Layer 12 of a small transformer language model trained on English Wikipedia (17 layers, counted from 0, width 128). Numbers have three digits each and are written without spaces.
In attention head 2, each number of a token's query is one row of weights dot the token's vector x. The head spreads its attention over the tokens so far by the softmax of query dot key.

Query weights of the head. A number n stands for (n - 500) times 0.0013.
q0: 453528502430485554489421529482492514526471482499526562506562530471517529439466450529457504501544405541464516442520480550473518490482497546521508474525460467548528508459496502490478547527532531500521522494555476518511511474466545529483504500464461438459542520473544488535452492518521509549512505459517527505490492521475543465497526504501468522526479469496444474478499532481522495575474
q1: 498500531482523488438501483451513478493442536459518469559482355511495525488505443563528515548442499557476474482413424492523489502475478503534483471520501536440516513476506477578503477409538570475472553501549453504452535466445558466503468518506484496459500552494534503522466414565474502517527575469456488522454543452482501460449478481566520494497523550498502532583491554416590486516571
q2: 496567514492559539454532489586508599531552529553450428452499620511485452419520497486467476454504507431505451516484576477501545489519505443506510534496471410564492396525517560443491509453462426479512426508542492541585479495476489524509544436488493564547502496502500510463562510412564582483542419583513473503495473538518543555535503492412487476563431529454530454521488444565480446569408
q3: 503480477561543574582485537552500542530537461543406462497501620537483404446454533474510467495519546438496473454449493461553551479452564452540488551504534499500501418488521486504484547451506432512519507509485507478513432549576457458498524462499451518588517513531524476497515528421639511544484414519549457510492512465493513574574523499432539513539497525467526460474456440552469465506415
q4: 477478426590469538535463505541517578505509469412520459491441579484461513470465421505526488506485516482504580535489530515496615514522493447459477473411516446443490380486456475412509493496477491514554414515521591475603472560384552457508527467556542551605492458531467524493490526456591549545521473520526530547453594520504574485448590485486509474521481526467490470504562473497513517515474
q5: 497467521422490437506405471521522453579477486532472527503552409433574528479513508517548554523462433514455396488503477518484387610517444550511504462479521542519401615507553522522491462623565541516477529512494350417439591454508498531431369494471512460453406517485480428486464546539370490527510531526515396441544477448480515551502362497495498514501453521524509567496390565469567546464566
q6: 552494378529486614525614476506572562508508462443594575414333473554406522544553544607481477474509461512447604483447537506547538466507521385468484522357538496546449381546460456410533625455431473635652422454575675491602488561432498413542577487502505523625467525613408608506431449440671541556610470439525570637527584474522433423469547498570394458433400631431554520502495469579496343473441
q7: 595446417492533604569481535686549524440510540466519449437454539541368542679506522570456511457600538408569543355483543492571464511433479560506420488374408556505580468476404447467433605511496641555664402379393549410628443401452453537553500502542531454506523506599465521446506327516596525494544490429563485518456528513430558543514596456435544543494435533531562490555476318446622472407500
q8: 634559224367569388430662554619593597447533480300600540495273375583346553432456537489585441448560333551461592616424462624627469494584602350554576420438464500574649464572462456494519700400508565486428567423580657568527445556447601569551462651522410237464570631575560549565505350432517445571480500514410500665478383497400453520506506639483430322503280402550543599581362530455532391416564
q9: 567446304423630589543535508603485454351427563405606500491241512558411285459535464649437431490494486731644622601406578556541553396563677449459482518506484431632474335481324647537563274436372521541522503395503797440554282438425416503554503469475423345543513393693520520647620475521691439676430522349448535442375366500581471517532474627437500251555328431685474509574480589433713277517528
q10: 569485606500390647479561503412416461620485564427340451639384493541632532475434378560576504488400342680493354552474410606570341549804579662592647331432447626369477725446258684403320220427572103401700782556586511447525181433473361504521391444523657455363442452355548660459671618416511441436672548291515398331489653473630437483092437565402569675318644466359353349408708551568433315578537
q11: 562380500439692673537595532527532530608289456438647398440538489489579286452681558572715608489413824521427507477576537456528449394469612430548372776427558497448399462459507401583512528496562623445443409728621507584524736488523463624551519540364539475457497306490223299391553328549467524439518525366591296493273205894327392394237557686518570346766496529635487645611454485418679511539289
q12: 540604388492222430478480417604438379642504464444461396531324437026579336744382715350672378435532333428558820413591932564286452432546579362468533481320215549543652495655392671543513287290511738324570634516591512464305474562438357523455516365535632496262381716500504592544532600535508588429331463684607788372520312520481526659362646596317599547518547401459608435529331696689395459511555
q13: 432381579579544484531453419504360566404668669327467526533516513388416727449434732303657542440417587548263603423677378758936665117572404478534587395504614609581321762639557591429659320405641529466579670400231612377196560267329509496448565630430581653334619529125509621470466534356336704310474505509659615450391684331367405357689580509568557316539450298398450468435433402471452509943396
q14: 500337434702425373609676531626366438504412563729273468780546531589336513344350391320178304512430236549518701359449394470556686564685507496319717526524472613652480269301678508535496591311662515448337380329259408444580693238410553477399447358531462377461561362623471547551676500450394566415508569391519401612578852545326585388381566464607629418383264476574586409346441429496158446314578
q15: 545299674600396361669446340439381615419742242250653644635386573240682629531500438371582491350464364328613296560317441158513422479877630513504310597385590718588610620529323576678450634471745539611540708552640400365649287640479676536376597427493304479320500698541656572402522582564561386718363491466457315656447558479629713359536496578439441544439584777668711652518357547565424739500524
q16: 463555510465506506451453483515458546584478556532523473532502539518561520440442474568473545510527468501471472495502491534441503526477515576421529544481569560530493477440514504556518470567502534502508467559516460513509506504471546515537481450546510487502487525484472486517506538568469466429512555498483503424467482432447516499495474539487495483516507465492462494458457455482492488535527
q17: 496492481526547535491452540547428519525516468512470494487578448477451460504484497490491491437495471515493531472542499457460462437560497525472519503492550499559478523459460492471537515524490502557476476483426470457469510519528481563495499483463569476548537494492527508553453605541507518512485530445552477480536518573507550515477561540465556514513546482474472495511424504448508508528455
q18: 473492521509469448471493505499502528495512522524510515538515417487490497512579512461522509508458620483513446494530463526469479587526506468525436539466499488485510526553511513483469513492488525509469487468507426463441474491493517501490450435489453516470575525512447516498545470451510482518504469459519513488503483429491444518517481470513501502511514478544457457509519507501468535423487
q19: 520535538442495405455476526443496423443453590498463565527543413496505557502545511454522488487460479531477443560540504504509464565524522554548452483534469512579501546539549486622466471534545550479477545467508439510452524443496470500507500549509631469444563531518482544494459434558391462465514537507416441467533492451361471499541487476591461528492533479509480497525525544448473609451552
q20: 550503486571554554533537548517522563485557455475480469464450630541424466478500570460498476458551578412500547494520498522512551437427487454522467570488453439511538363470478482476514529487488396533542513530500578508602423559546461455528595456519446574536508509478572552469511464386604519547604439642515554477404510538572480505512576591472485500480447495467529460471467477559492407526445
q21: 474454460525493503475458481629529592420551442482569436462486465531458498531486441490579526532526428453531508564424543448554601578519505468495562542439544525423478463529456499432459513520451493636547432447441574527634582518349489573456413501510527469592461444489487486472508506488536533528520510460599519552547479498496532425470526504512489557474544558488487509501483533458526491496490
q22: 580431433556573576524568551590485534531542405465497373391477524525435469523537511596458439384594593386525581465481484451547491505460491534481405535493479462571527423488477527396586496558518418455578429475503519453517425540513488421575573469511443583495491463484571514486480456475608546542537478512513554517416605537568445480477542563510497609527515590510555605459423502629527396580497
q23: 387471622538566489480411407539452475444571463628426437482539601473608440446451483493478498438515555407498414510505595493438573493397435573502512631542451526328511607459464534484616546573535527502551343466455418474502562431452414448566511485526502518514447488471465537491542491596474492419480430596507513446438448474528601485606456515500567538599579615505377489475461517581455477541415
q24: 489521653615454473531463526508519531481492483592502494490596525423518621636390524534446617448572482262414537440543476434521489633339469496541520496412481508397538547458490402445483688556541533515611407605427448491563544401456491533538436551500559590527438465459430492436409420481392542334597545515547421542591569491465552496490565401566498635472588583424494563475541348502436571379481
q25: 678528219340552392395678518652530551455453434232555503513244350530435544341414559473632405504423433520525518705321493701564458465680625373570687352441507507658683561582469551534500681352556527441340466466612581559440365653496596561595397589533445101385589627494551551597578388493414369594402536493420528628459238418354481509446504636396437264539189386535556606594353489488521327469568
q26: 473318299462409534742555645587549371603256605596489527459500553485756537729596412481512351563548537600763295454392436493547395609496461555155612493461866404649564391655354481328384454429555369679568403265555359558444542376628619526449663827551294663314523350323553425438553410500708604612469554647496659462588529706404594421522686243345444408285353431442756533451377439404524359584458
q27: 579643428419512374353596515403424581479324535337188474534458637267786473595372295611526419390439589574699698547414415626495435535541908323504460521357388636536522718442523673376466420474623567382649383627088715548687688706455358568398464431436306735508312248421546305509527356450522781630539580513487287306521459802666496343341473321600417423588238388496390550301192677769477265359560
q28: 765621492571454547348537325605281669588570488608229553242643528713572508284493595504601580660328608535711356460283692334359520500615328595496342278411677565471529495397544551747652254398446687679460286662504680298628539678625603500306454440384625451240459602338457519367420346637548451361512533376341500594504664326381350454599584329645372137283587572519398608533547496582376361678472
q29: 881329508524286595645242359591551424372425403652716594551605676338611496411354346340749447471349622438582653574294278424442273467672669488525632164577593554407341581525712753468316416661562496647480421476639578451442526446525450476393337710504426642452631441563440347407629292417690301523451364699504569532424351334500602514645419651581632492459647270594566531621513351871629255493652
q30: 596902509492321492635914560681366383218659422759457609629401373504781323222580606564465628474611463274753601775376647456514483595358613421723316463487792492490438460646450572611495439706398612500348505399340719392607537410420447251268504731447344500492419563524436508775492630479534368863330510473438452370423476385389279515322414344383417538576551410701426545566605491437261302558355
q31: 457572557521604849745316441658426438663344631473542526651399575768692602384496412513445421603511300480701388384513400674565369687357316418637260777729475584444417436613294686446458505728404683292259385554347650835415482742224621438356422576526613517537442451427357274412408530623513574611543427500740568434546536296431701328665491674919455680582607294571615488447513535691366500565550

Each question shows a short text with each token's key, already scaled and adjusted for position as the last token sees it. A number n stands for (n - 500) times 0.0044.

Then comes the last token's vector x. A number n stands for (n - 500) times 0.011.

0 "ón": 511503511515460497499476590338449341281585329542492504484526499481511527379695498557384212442539
1 " |": 521498512510489489495483609339429324289607271524496508488504504493494493431667511562425155420494
2 " R": 511505494491494500473470545361338362369517332555513519476507482489483528393608394637472489415531
3 "ori": 514510533486509503493451499388431258374296675646474511499505470507499585337622603640689341430439
4 " S": 506499520495511494511483448459271635352492406772488485479488519522530551394616635554472412494421
5 "á": 476471507456471534506443459503612596136161480519491522500510491494481604391609532443590499310445
6 "in": 471502530473528492531496379455570720422221501413475489524502526484495629244782657663440358620583
x: 483637431342515483470820595383612508454449572356703466643406427645353377513568473470497492476440532470365405467479470655864470403333563546555571669402632548573494676469356414444382672535495427436409652714292547478360384433428495689545493451594456257600396628463579489413530708457452505558501503493542467485562521549471463560586568545375535589603344548564506624531488494508712541624519
Which token does the last token look at most? 1 " |"

0 " El": 517510509510450496481482602306462353300585333507497513492536494470518532368709518524434236426564
1 " det": 508494516509449496483484608329459334308587316489505510489523486495497509408656506524440212434533
2 "ective": 507494515511475495493480576373465314338558298500518505492512493493504524397675495558431146451501
3 " y": 507538516495450497501484474501340380418617358521492512501529467462474582398598388517440323468498
4 " la": 483502493467474531485502431459379447283445248395503532521534466460498576318728517533557306562483
5 " m": 509507537505509486517464471489473497316472399216496502520479468502487503378606677456468599333490
6 "uer": 481491518510493495481488450550519422243400254442492490491498490549520539436534661543689380542459
x: 415568405457477534402585485396354660582556565362518476437467421537428420463508345591649604528507451398334409524782384707830496455388556369693512449543494528457467707569447612466362560455561529379509558509538662604415223608410441502748503424507547519486464485460610532463475626377467510485540514505719386615524525604538413658634492434411449520604285562536394469577440650388683654453518
Which token does the last token look at most? 2 "ective"

0 " by": 511503506510464490491481607331439305298617297512483509491518493483502501411670510565439165430501
1 " Storm": 494522482502511452498489461427372306360555401474512517483503486514550618340697415633544339430527
2 "\"\n": 503489501505474491480479621320443322281618296520510501495511501488509498414667524552440194447514
3 "\"": 495499477507443530421433571354410327351495342610520527475534473455471435395648503559451332380497
4 "M": 489494489511493500477498453463364488370402305444486513496540447498478541384639424479513460236535
5 "ama": 532497492480483548457441389540429416236331415649522517499504467494514558355640623469762431406456
6 " S": 515515513479498507532496313602376558277540435567512489478503518506538563365703748609428389505567
x: 429460529363533459484670586457580553394431426510467597438418409717514535570398443462459507535378487740484257564574285595786506537464446655616230372376401451575451669439455385422567536522246460431457665624531597373507315708586455496540531488616504143693605429572494548472652497541486324433446576527549447559506572389562476528611386525517429380289406528493388494491560599445668543532570
Which two tokens does the last token look at most, in order? 0 " by", 2 "\"\n"

0 "6": 508496514510454502485480601328435329302590303508494500495529496470512506382700509542418191474501
1 " |": 520497507510483494486476609330412330292604267506497509492510499484493482415671512551427169441477
2 " Scar": 523513468511489521440467524346391345337532322525514522483523471511503524342695420609495527402459
3 "let": 511478491512494495505455497420602486705596409556529467491514488490525615336671487541658354382472
4 " Ple": 478503527519518490482448481565422540577583389592535447488483514519537598496484575478358357355566
5 "asure": 474516506498502526489440482532696564460296586347486490494495493516487530447539556700230246459496
6 " |": 506514518502508513500484505522486534381610286561470494506494501499495547484534374560426293505552
x: 556535551448427357405512650434473554341526451429499490561453540536571643465394435619550534511625517478424450554688374537649519450461432507565451466323475593488576666443429403419547706486461498376436421613375485641514377608477599521502547576475458544639520526447569503483589459500488360621490680506474402449583553587528345594930463408445537417498547446462496559529518562695518403530500
Which token does the last token look at most? 1 " |"

0 " president": 502512502493466509473482567380411265328606340543492510490508484486491516399658503570423263452519
1 " in": 507504510505472499485474602343437303303592312522499511488517488474495513405655506578417189445520
2 " dis": 540447504497484503506507524404491305409606419426527493485474483519479525398643453587416365442530
3 "ch": 530504496505441548440436631473609376622377533279525518505479435467426411556348416478400462279556
4 "arg": 518493518511482534470450560506519528586498386294509506484516469504424432503398338736572308521505
5 "ing": 496484528495514535520484424585390489511426438490500488505478488495466513436497541758476154610436
6 " his": 487497508497475499498501533426393402373572209465482496505499495478492520421596486572522298488528
x: 458596520453440396418473666471543660371530484436490519476468404480412581456458539576603589577551585549535534613636491663801569554407544519570519385468476559499565579514539381452506415430438519376452515603413537574540303784518565421603401607510548448427549542500558505372470509518563431528373623628432461452549413649502421619906584422457597471511586438472553463476551503398627472445501
Which token does the last token look at most? 1 " in"

0 " president": 502512502493466509473482567380411265328606340543492510490508484486491516399658503570423263452519
1 "'s": 513499509507464492487491589351436296300598283529496509493520493480506505398678518556428186443506
2 " recomm": 520503513497474497500473528456415301349513271514518482500515482506461532413621431542425404461500
3 "end": 502498523470480539452425522559535289555328360621511496515511455496451522472452360550422350477518
4 "ation": 510474518505515518476482483536325330559490387553517494496485491531486544448516417618462210629452
5 ",": 491498510503469494483479616336450306291589276514490495508522490480500505416667526559410154417509
6 " the": 493498515508495495474465594352415349296533316499489498495502487493484499424656466576438149417483
x: 405547570384485364481481641526444596414515545442446529490498508475426593486533446620490549596501435502429523605607499625781540504461482511612587357437425574507624487459508370446601410524456531338357441573387542574517357567490593423540396541462467385483591486519621474384491514505516430592461591542457443528648417621535378638959467416413509419449607495507532452472449508505521473482573
Which two tokens does the last token look at most, in order? 5 ",", 1 "'s"

0 "9": 507495510510450500484476608325432333295594303513498499494529495469513507386687504538426194472508
1 "–": 517511503510474493498486608335418328293603294503499505499529498471514498401669495546419186477506
2 "197": 537483519491504516467491561384457302332533318444510516500527486486511504375679459566367288479474
3 "6": 512513505486455534438443635341479315344581457378512494498539480466516477393625484584364264554509
4 ")": 484501509497466502479475626321455327285597293522506500506522487471502486409674501540421168453483
5 " |\n": 467493494488465513464462566377398351301555330523489500491510489473486496405670430561455237403456
6 "|": 507499505499478505472472601335444327294617298519487499503511496490480472430683514535439151417470
x: 392523601377495398471528645525368604463489500425484541496464496457450620508509448635534461647526421538452510611677483584716583460481524418642501368427467574542660524378411362440568456482378492319324420621393500556511331649510586510574403572397413474428598428486604482496572500451527410579459685510448446515632475639563347619886530413476603317413561421488544451499512583677484517512574
Which token does the last token look at most, and with what share of its attention? 6 "|", with about 30%

0 " vice": 485513492506439493451452650332431272375558414521503517498516481497507495420603455417447300437479
1 " president": 510509504493465509462476611351416267374567383510495518494496481503487494416629519466403298408497
2 " had": 507498502496458514482481590342420309322601328571511480500525484488508511391648508573423239451493
3 "—": 497493499501444495482499609331425329329610289500515502506530484485500501421625507594431214431510
4 "for": 452476505480508484466449690286361454290463416493519522502505463526464460479451450619492406308553
5 " instance": 478521497478506523461469624328477412447437254421505485507521465499503489413558526554566306397637
6 ",": 501507503497475509475481617323409349311556252519491501504523477473489495402647494570448200435535
x: 296511582442510340520508643580378611414507523376492546513460490587389584497442432587568595571534458548423516623687476556789579505417437477627564436453491592559728505512469356507470521511395508339377293617411522580520391697474604458593391511451316430496596459541607458426510489454534386578464658575454439543609399655547352566857497445517557389458596445492510442514518519575529445462532
Which two tokens does the last token look at most, in order? 6 ",", 3 "—"

0 "ates": 515500512512450503492481586346444349298596279527498505489528488481511521391675511565434198438512
1 "an": 508501516509459505491477578349439344287602281537506504493528485481514518383690517570438190447518
2 "z": 495495518498471509491470540370429360352648363511504508484536498499518565346718540603383304509526
3 " |\n": 497497498492461504471474600344468394305595298546521503497522495479496489413665483575433186420457
4 "|": 487498506501476501474474605332441329295612291510499500499513497486485472430680507539435146418474
5 " ": 489494500479477550442500474425443371399610320460476482472527460480488510348719489673536295419505
6 "198": 504491504453523571424520413489488262555510521391463491529519466517510539318746519657431353475480
x: 409719402490539318493528543556450685331565442335374491546513511472481636478369603610467601366577397592308539372570612641569561529554501391699384479522470493667651584414557547428498547504455375436160632587424609521248435465526581586540404566507484299443366572526545546627417491420566513579313589572425446433570589635536327615714458621454528406318565372401542447457595554493601469626588
Which token does the last token look at most? 4 "|"

0 "ri": 513502511512454499488489589342451363297591293526496505482523491489512519393676527558400198469501
1 "o": 507501514510467496489486590344456351293592299528503507490521491493515513396680518558397201460505
2 " |": 512494515509484489494487607342430323284604267515515505492507500493495494431667513555428156420494
3 " La": 511519484500501517443468535369336341331527346524503532489509448497492551376669408622481422404518
4 " est": 486520506491519494520480507388434448260468468334510506507476431526420470342679662511443638420617
5 "an": 487507513497527519442444626411394359646447541384529534510490462560451416484434512401395409678615
6 "qu": 489487515489532493463464495468470431642576472576484482501492478596490481428641661539175566531440
x: 361551458315648419469620849364476557727702524426376661698383411396573606528353567696577639492464540582477511620461352507580527605191435428508445458425470428604574647490463396457706522479564684295439674397439365473504425595464388449595499558354541320660532470358679424484528595340491422525441478452467441394554458503608365436525425590373388457627390552529467499411602644536638555548449
Which token does the last token look at most, and with what share of its attention? 2 " |", with about 60%

0 "ø": 519509524504448498495480594318448385263620327508500502483523503479506528359719506559450239448513
1 "s": 507495511493459502486471589320435400276641345474514497490524490473494522345703486564479277478481
2 "\"": 509499514508462497482473598356441320285598269516514504493517494478503489415664511556431189440504
3 " |\n": 502496496493466507468470567380400341300560312533533504495515492479491505419662434529448216407478
4 "|": 485499506503480501473468601335443318298613302518499501498510498491481468431684496526440150420473
5 " \"": 481485497489474543433461499386429323381620306475484496465520465476486479365714498628547338442513
6 "D": 521465483511493497471522412471429422380428304368514508496535462522496531336692510596596551259599
x: 404490385520470375445426574599565596669447426493386446488611429690490516603400439502466552524506334521434337490598498618631473586584208397513414435597585409537591593476645461389443383440356471483337545650358676475496378676477492477680520610481465319478376463511652456396432510453331376552352437559520550557682494573556327413766546444599356277392289458444606615547515539475652494552514
Which token does the last token look at most, and with what share of its attention? 4 "|", with about 50%

0 "–": 510503509516466491493487615332452320281603273513487504491523503476516497412676496544432168448506
1 "199": 545489510503503524449473544398434312356536350465469523489522485502515497366689443588369339510453
2 "6": 516514509497459536419422662311513304412561485469496488488537480466518463386635460532332337501460
3 ")": 498500513501474499479471621329450330282591297527518500501519491475501489405680490533418171451482
4 " |": 482483517508494491490468589356409329283576299525512500496498503493486486421677472535426183400475
5 " ": 467484506493507509459471523387370340356548346572478479478489474508492528379685421590517388325457
6 "25": 461503511469495507464512435486401195484312531500472493492497493505487582346686492645448479256406
x: 379558360374713363315491609503513484409389367418403495518580495514474601532479328531479413452580470415378483606531616695680503532348527414511508495257517468591701493379498470440521579496520473423269676546432517428367502573561647486455518453586359257551393598337618363434480494359566540587333664590450510473710647513607368452719499324447427436353537404557450500571449535431532513328659
Which two tokens does the last token look at most, in order? 3 ")", 0 "–"

0 " b": 518503519511445495480488591354426342289590299492501514497519492480506534407647548537486210418495
1 "urg": 499486523485466506490482504468435375288501392413490528471516480499483562379619550582619247374383
2 "er": 498488518498488521495479475518496521491611442541507497493492500527507513439542704714376244539556
3 " restaurant": 487492521504488508479498528443418389394625317533506508494493482507493542427612450614360291414479
4 " chain": 492482512501490494497496532449408353270593277498498505495501477503484521433612463595422294404482
5 " Sl": 476493496497521496479526396570405364273508326515478493507507500539524596415597423585539356363514
6 "iders": 508512488490458507500471487479648438402500612350491516512491507498523592382610498719622163388356
x: 420532550379705527545519444363433630325525501282452549471549599446439583625729434541440609546608529555378479469596484563860538431412540423666446456402728581530610595453513412547412540554604441452495546651400484516463340465465615610614614472549457561537271511509514557462644627425515385591435619483494552578584449541540548475791475492434382482422484427466411633505406481393565710621396
Which token does the last token look at most? 4 " chain"

0 " |": 508501506510479491489481617328423323285602269514484507489509501488496490425669511556435152422492
1 " Original": 505522486502495517475473537354350362406511344520498510465475462490500493386671385627459417371487
2 " title": 540492496471470533448484581420357325453423321471489532486471449533446475480503441460471515423739
3 " |": 511486529493507503480514526465426346439427208624524502483471492516458511482544418483485431462552
4 " Rec": 478492479491487479473504570344341282556462329661551519496492452494488535424573436530613548366478
5 "ip": 477467508497483488483487569478389384690137519401549485513502484530473519515382464564501243450658
6 "ient": 481475484481496509475473499472280556679227332657526504514485450525487475447486547395531321659531
x: 252458596501471458393498727357543499462573497344491607550439489459521468621463504556555532583596551409552592585469405539704505597306344441432418592450652439517515601618327443550568541448549577410458476451468494473384492530487470500309518629478364351412446507411661500387378684218417454628541488605545596374393534390547495756742444345556501545670382699369485459748399524493549552620353
Which token does the last token look at most? 0 " |"

0 " Nob": 506510521524479499494471596313428455362514229554488523488511504498514518398650510565518187481563
1 "ody": 521512523520490500507484525389509467403416225557508524482503503497532540374686527592535166461577
2 " Will": 536474523523497490459503523438347569438573332579520509504511519498552571425593371460455310449603
3 " Spe": 476482500491474507448459572432502494278632395499524497509501492501499498463538424689536299352544
4 "ak": 490504524484501523489481518486605388360386505486509528530485495525490506443515400744517223543460
5 " of": 490497505499478499496492586364439328303594292498486497507516485494498503418658517557406161442538
6 " Us": 514535528514520489521492467476418373390548354374492478486500520495503582389641449591435326521656
x: 242524569428462531474512472397420603511452229357503425442258490753501681588557495564559592523511444476326322659757493565752428498418447600656328554496408521495527742440466423563355568514426391378388522590395641597447381548541501504673577589550537393497303468498494352345539584519586361585451377458505599448584287421576504413664445501426596511478506615472354496428404607482478548442530
Which two tokens does the last token look at most, in order? 5 " of", 1 "ody"

0 " In": 511494507510470499488465595341481330331576302516486517480525490474513519389670480550431205449591
1 " case": 518470501494480508471453559368523360441509335475481500502527462458493534346679446586433309493659
2 " of": 506491510507487498493468579366430338314569278543512506484517481492493501407639485554455183477569
3 " vac": 508476516497484505502484464461304336401485299426541499473499474490459581376648477531512366481589
4 "ancy": 499491525510502516478450504468497363670341466628514505488509486484483572377587558594414240455520
5 ",": 492501509499468498481478616334437317290594288506490497506521485477499504418665513558421151418509
6 " the": 495495515501494496469466587353407353296554331473493493493505483494488510421672468571431138407495
x: 402525547384497373490490634543459612438507528448453522503487524480408592511540449614517539606495438522417509598597479625774543483447493504639574363421442565492645485450500391419620424505416510352338435560376552596492350582492599414541409508454468420476610492509620487410489491519522426577455608529449428551638423637530366655954455439424532392446600483526541440470439518523513462471575
Which token does the last token look at most, and with what share of its attention? 5 ",", with about 50%

0 " them": 509493498518448505498502565364453361326562258528485502505536503492507523391662465576459199455472
1 " becoming": 522494488499448505481497552378434358362569281546501495499520471494499536386646444583472225401432
2 " acting": 505504479526451515465480591362403370360530287482512519486509478502505519414580401519516331355532
3 " president": 500498485500468514461505575390364330384592277527507523492485474512483506437586449508491364384463
4 " in": 498493511493463508469473580367429292348588347567507513496519477468487526405630501604418240425505
5 " the": 486490510502486505482484593355458319346539294458497494480509485481500515417649497574383175461547
6 " ": 487519492489507501475500508416477310421586340364477477482487481506506555367699443562417440509519
x: 389599395404474409370396643633512576489494498382239539462426522659410646497368431635528608631597486444526583626569456713602541606349468521604539262375497528599673642387510457426383557471425481391345651552349501544437333503518567420686499528470413478690505531503576581455467534450587508639338604523462381435673443590605336577715372539342541382347599460512499423492531692531642418442632
Which token does the last token look at most? 5 " the"

0 "est": 508503519509447506485486587357439324332602301508493500501533487472508511396670503547442178452517
1 "ro": 516500515508448505492484589355443317320599304498501503499534495474509515398668508546418170462528
2 " de": 498509511494483495498479536399437313280558326520502518504525496465502533377695523547396233422511
3 " es": 506470507500472503480445527418386482292416385311506530483520484480482568365660557603306414340585
4 "gr": 496446511535486505499378580411683754442272372364517466492500509500489485455479396485421549208520
5 "ima": 509515515503470532490397578505639540583427548545515510524479491482481477518353351688500180477374
6 " |": 505499514505485494492487607339439322280603275511481493510508497491497505434666510559428158426503
x: 403535591413514367507539632561371595433485488431473539524467520508429649493482408640571504602559421494415485612685462581701572481438501421641529385377452631504671472409431337438540539477377500356334410612371495588535357657509609492617426580424400478458622441498617502435554449429544380603457666535463419519607473698539387632889543450449596371446590423487529447502533568638515490494549
Which token does the last token look at most? 6 " |"

0 " d": 514506519512441501480479609339431334281558321458502519495518495483505513410646553535449208394540
1 "ía": 498542494498449494481469562413399301271491468336502505482527501475495540399610575582460252366518
2 " de": 498518500501469491495488559386406421291542278507504523502527495475508517406657550525356299347549
3 " la": 495512495496459513481478536410430407289497326393516530503539479461502528378666512556332344366591
4 " best": 467504492492484518467472543432498416288492314360514519525497478500476498402614580517385425309541
5 "ia": 480497523505482497483509530592328334404493355381519526501481477519475524553328463620590270478518
6 " |": 502497513507490495487487610342416319299589272510478495508500497498488500448638506577437179408491
x: 421530586402521346476535626555364576439489482427477540519471516494444650482460399630582482597557440484414497633672472574671543494434483396630534397363446615497658495402426344446557554478392489357334397629374474595533368667515610493609446577448393454468602457476613498426550446434521400598451673555461440510622482694541397615902543425438594365446580457483528456503512561672526492503544
Which token does the last token look at most, and with what share of its attention? 6 " |", with about 70%

0 " de": 508513506513463490492476605337439358270582297483498509496524503475508510403672509546400188411542
1 " Ro": 507490507504465485485486566353414426243518377442500510490528494476518574350691461526375279392600
2 "z": 497527525490492499507462524412595533253578589413495507482519527501486522364602618710545474506704
3 "as": 503513529496484508489486601334579728416523473666516510485517494514473524384568463683498333550628
4 " |\n": 481496496490462506470471597359454368300600293559511501497519491478493493425653477555448179410475
5 "|": 494497507500476500476476605333441324292610292515490499500511496489484474431678503539434145418474
6 " As": 500480539478485510446491424455424315440616359482458473493506436502490535315737480716598434427536
x: 242526457502599422438313543541455692528685496333507464416483299608291663656366467506462574559424503563456351607622532583677426448512341468686470502418480505523617585562469530495541508422433415505507551818443622551459367627604520514574407369518543260317425411495492622457553483500547380610401613564506539489769423415610212387711589585482581350453497455565469560550441533571616405482608
Which two tokens does the last token look at most, in order? 5 "|", 4 " |\n"

0 "'t": 520508511509451519460462566386461381307566229492488511502528481491525503412612512534525275413496
1 " H": 502500502501472518464479527447469421349556242489514513499515471515527518433539462543630353409483
2 "urt": 472518499506483535506483414536464547168382537329517501506522492523520578379595557567681369421260
3 " Me": 482471510496480508467494480447344620494655487576479497474516482480547569392593552663483200432508
4 " This": 511516506509487514519528442503403634175384368470515489490507495513510563406586436579429319478517
5 " Way": 499501509511502474510481497492439452420523334452498493498501505524537589433571328269503468652634
6 "\"\n": 510505505497471497479484633309457329287608284523490489506517490485508491429662511539433171434508
x: 397484613428513369541523634574357633407466493399440526498421482547394627496481426622567504631528374510445485634687476563675573461444513401645567418437451654539689404418451295465456490458402507361335461596390473582541358678538618500618369553424363484471598466527630509449563456425585361576459640524443441530570482704574385623865501460473574372434634471450524459480535597649507501490533
Which token does the last token look at most? 6 "\"\n"

0 "ter": 516504511510451503486481576367463337297618312503492504494532494477511526384682526554436186432507
1 "l": 513497511506458516481473527424454353318623316504504504495542482486505546373669527570468220426522
2 "ude": 486499516492461510483453536428551344315652463469501489496525485474512530371651561656448212481430
3 ")": 495500512498463502483484600343439335290597296512515501501523488479504503403683506551412158444486
4 "\"\n": 486496499497467500478471632304431339276609292513496495496518491481506484417671497555420190448491
5 "\"": 478478491502451542423443559374398328350515342570482512470534463461464433408643488567448331351479
6 "N": 503462479501502517481519438494379510371397306427491505522532476488456516400607426503580475228581
x: 379316438454530338372496501604527481639464388465412457577488509692418494494395435597451468495572410648431360648551453658630490587501320463588351491549606541457591594478456551374434405567276436445416559594369626427541295759447442535554495591501426274503444347481616367521568556583477327765335470569456620508683437620492427488734611410583400334487348556461634736563512603467578442454581
Which two tokens does the last token look at most, in order? 3 ")", 0 "ter"

0 "198": 510501518509468509464464620337461309336607352504479511487521491479512486394668483538433215471483
1 "0": 495494501502448514459446651320479340352619383481493481494527500462507490391640451532446254490486
2 "–": 523534477497471507497466620359401341355590352586500486510540493442504475409600420474424288545553
3 "198": 515494509479495533452464587394535284357442306454545508504535480479509480383608443535383377519493
4 "1": 505519504486454531443442674303515335410620379439512500500532481459513486397617456522484294549465
5 ")": 487500507492467502475473628321455328289602294523490499507521484473500489412670501537430169450484
6 " |\n\n": 508501502493476493488474635314442324278620283512492500501513496482507491444669515545430144431488
x: 327482627397526354550514640565404637428485488435441501489437497512400651499537414626560455624530380508435493622688500586643589424428499420672551393374448624507652455413444318477489472453384526342343417623376456564536324660536607522564384559419370474475605452545619526443578440442575420592465620544463425550590509718563403626862493453461592353439578478468527426489532614681486535515552
Which two tokens does the last token look at most, in order? 6 " |\n\n", 5 ")"

0 " vice": 485513492506439493451452650332431272375558414521503517498516481497507495420603455417447300437479
1 " president": 510509504493465509462476611351416267374567383510495518494496481503487494416629519466403298408497
2 " to": 512504508492467508477462599341425289346591320565511502488521481472488502395647494558440244426484
3 " Deputy": 496483482481479491485459521391435289349578334480501520478488475469495516363646409619509369428509
4 " Chairman": 479499488480488511444469569410383276441715490556512522479475464509481524438550495488573510389509
5 " of": 510483520487485523474484546417391281425607464713490490493486457504483544413569447526513390395561
6 " the": 497496521504498501473488559410427260296572316507496486489494485498500529428640539521439202425547
x: 421534568340547425504475621547440586433536504441414519508450499496437673484489375605509526566525451476445474583631476668778564560458495481582496308454421543522637559438520356437563443459422520354389456551440534561508323541492575415576440553467478448511576442491624532376448521451564417607511570496469383475611463594565376593960452408403546456416589459473559453491508508541495443471618
Which token does the last token look at most, and with what share of its attention? 6 " the", with about 60%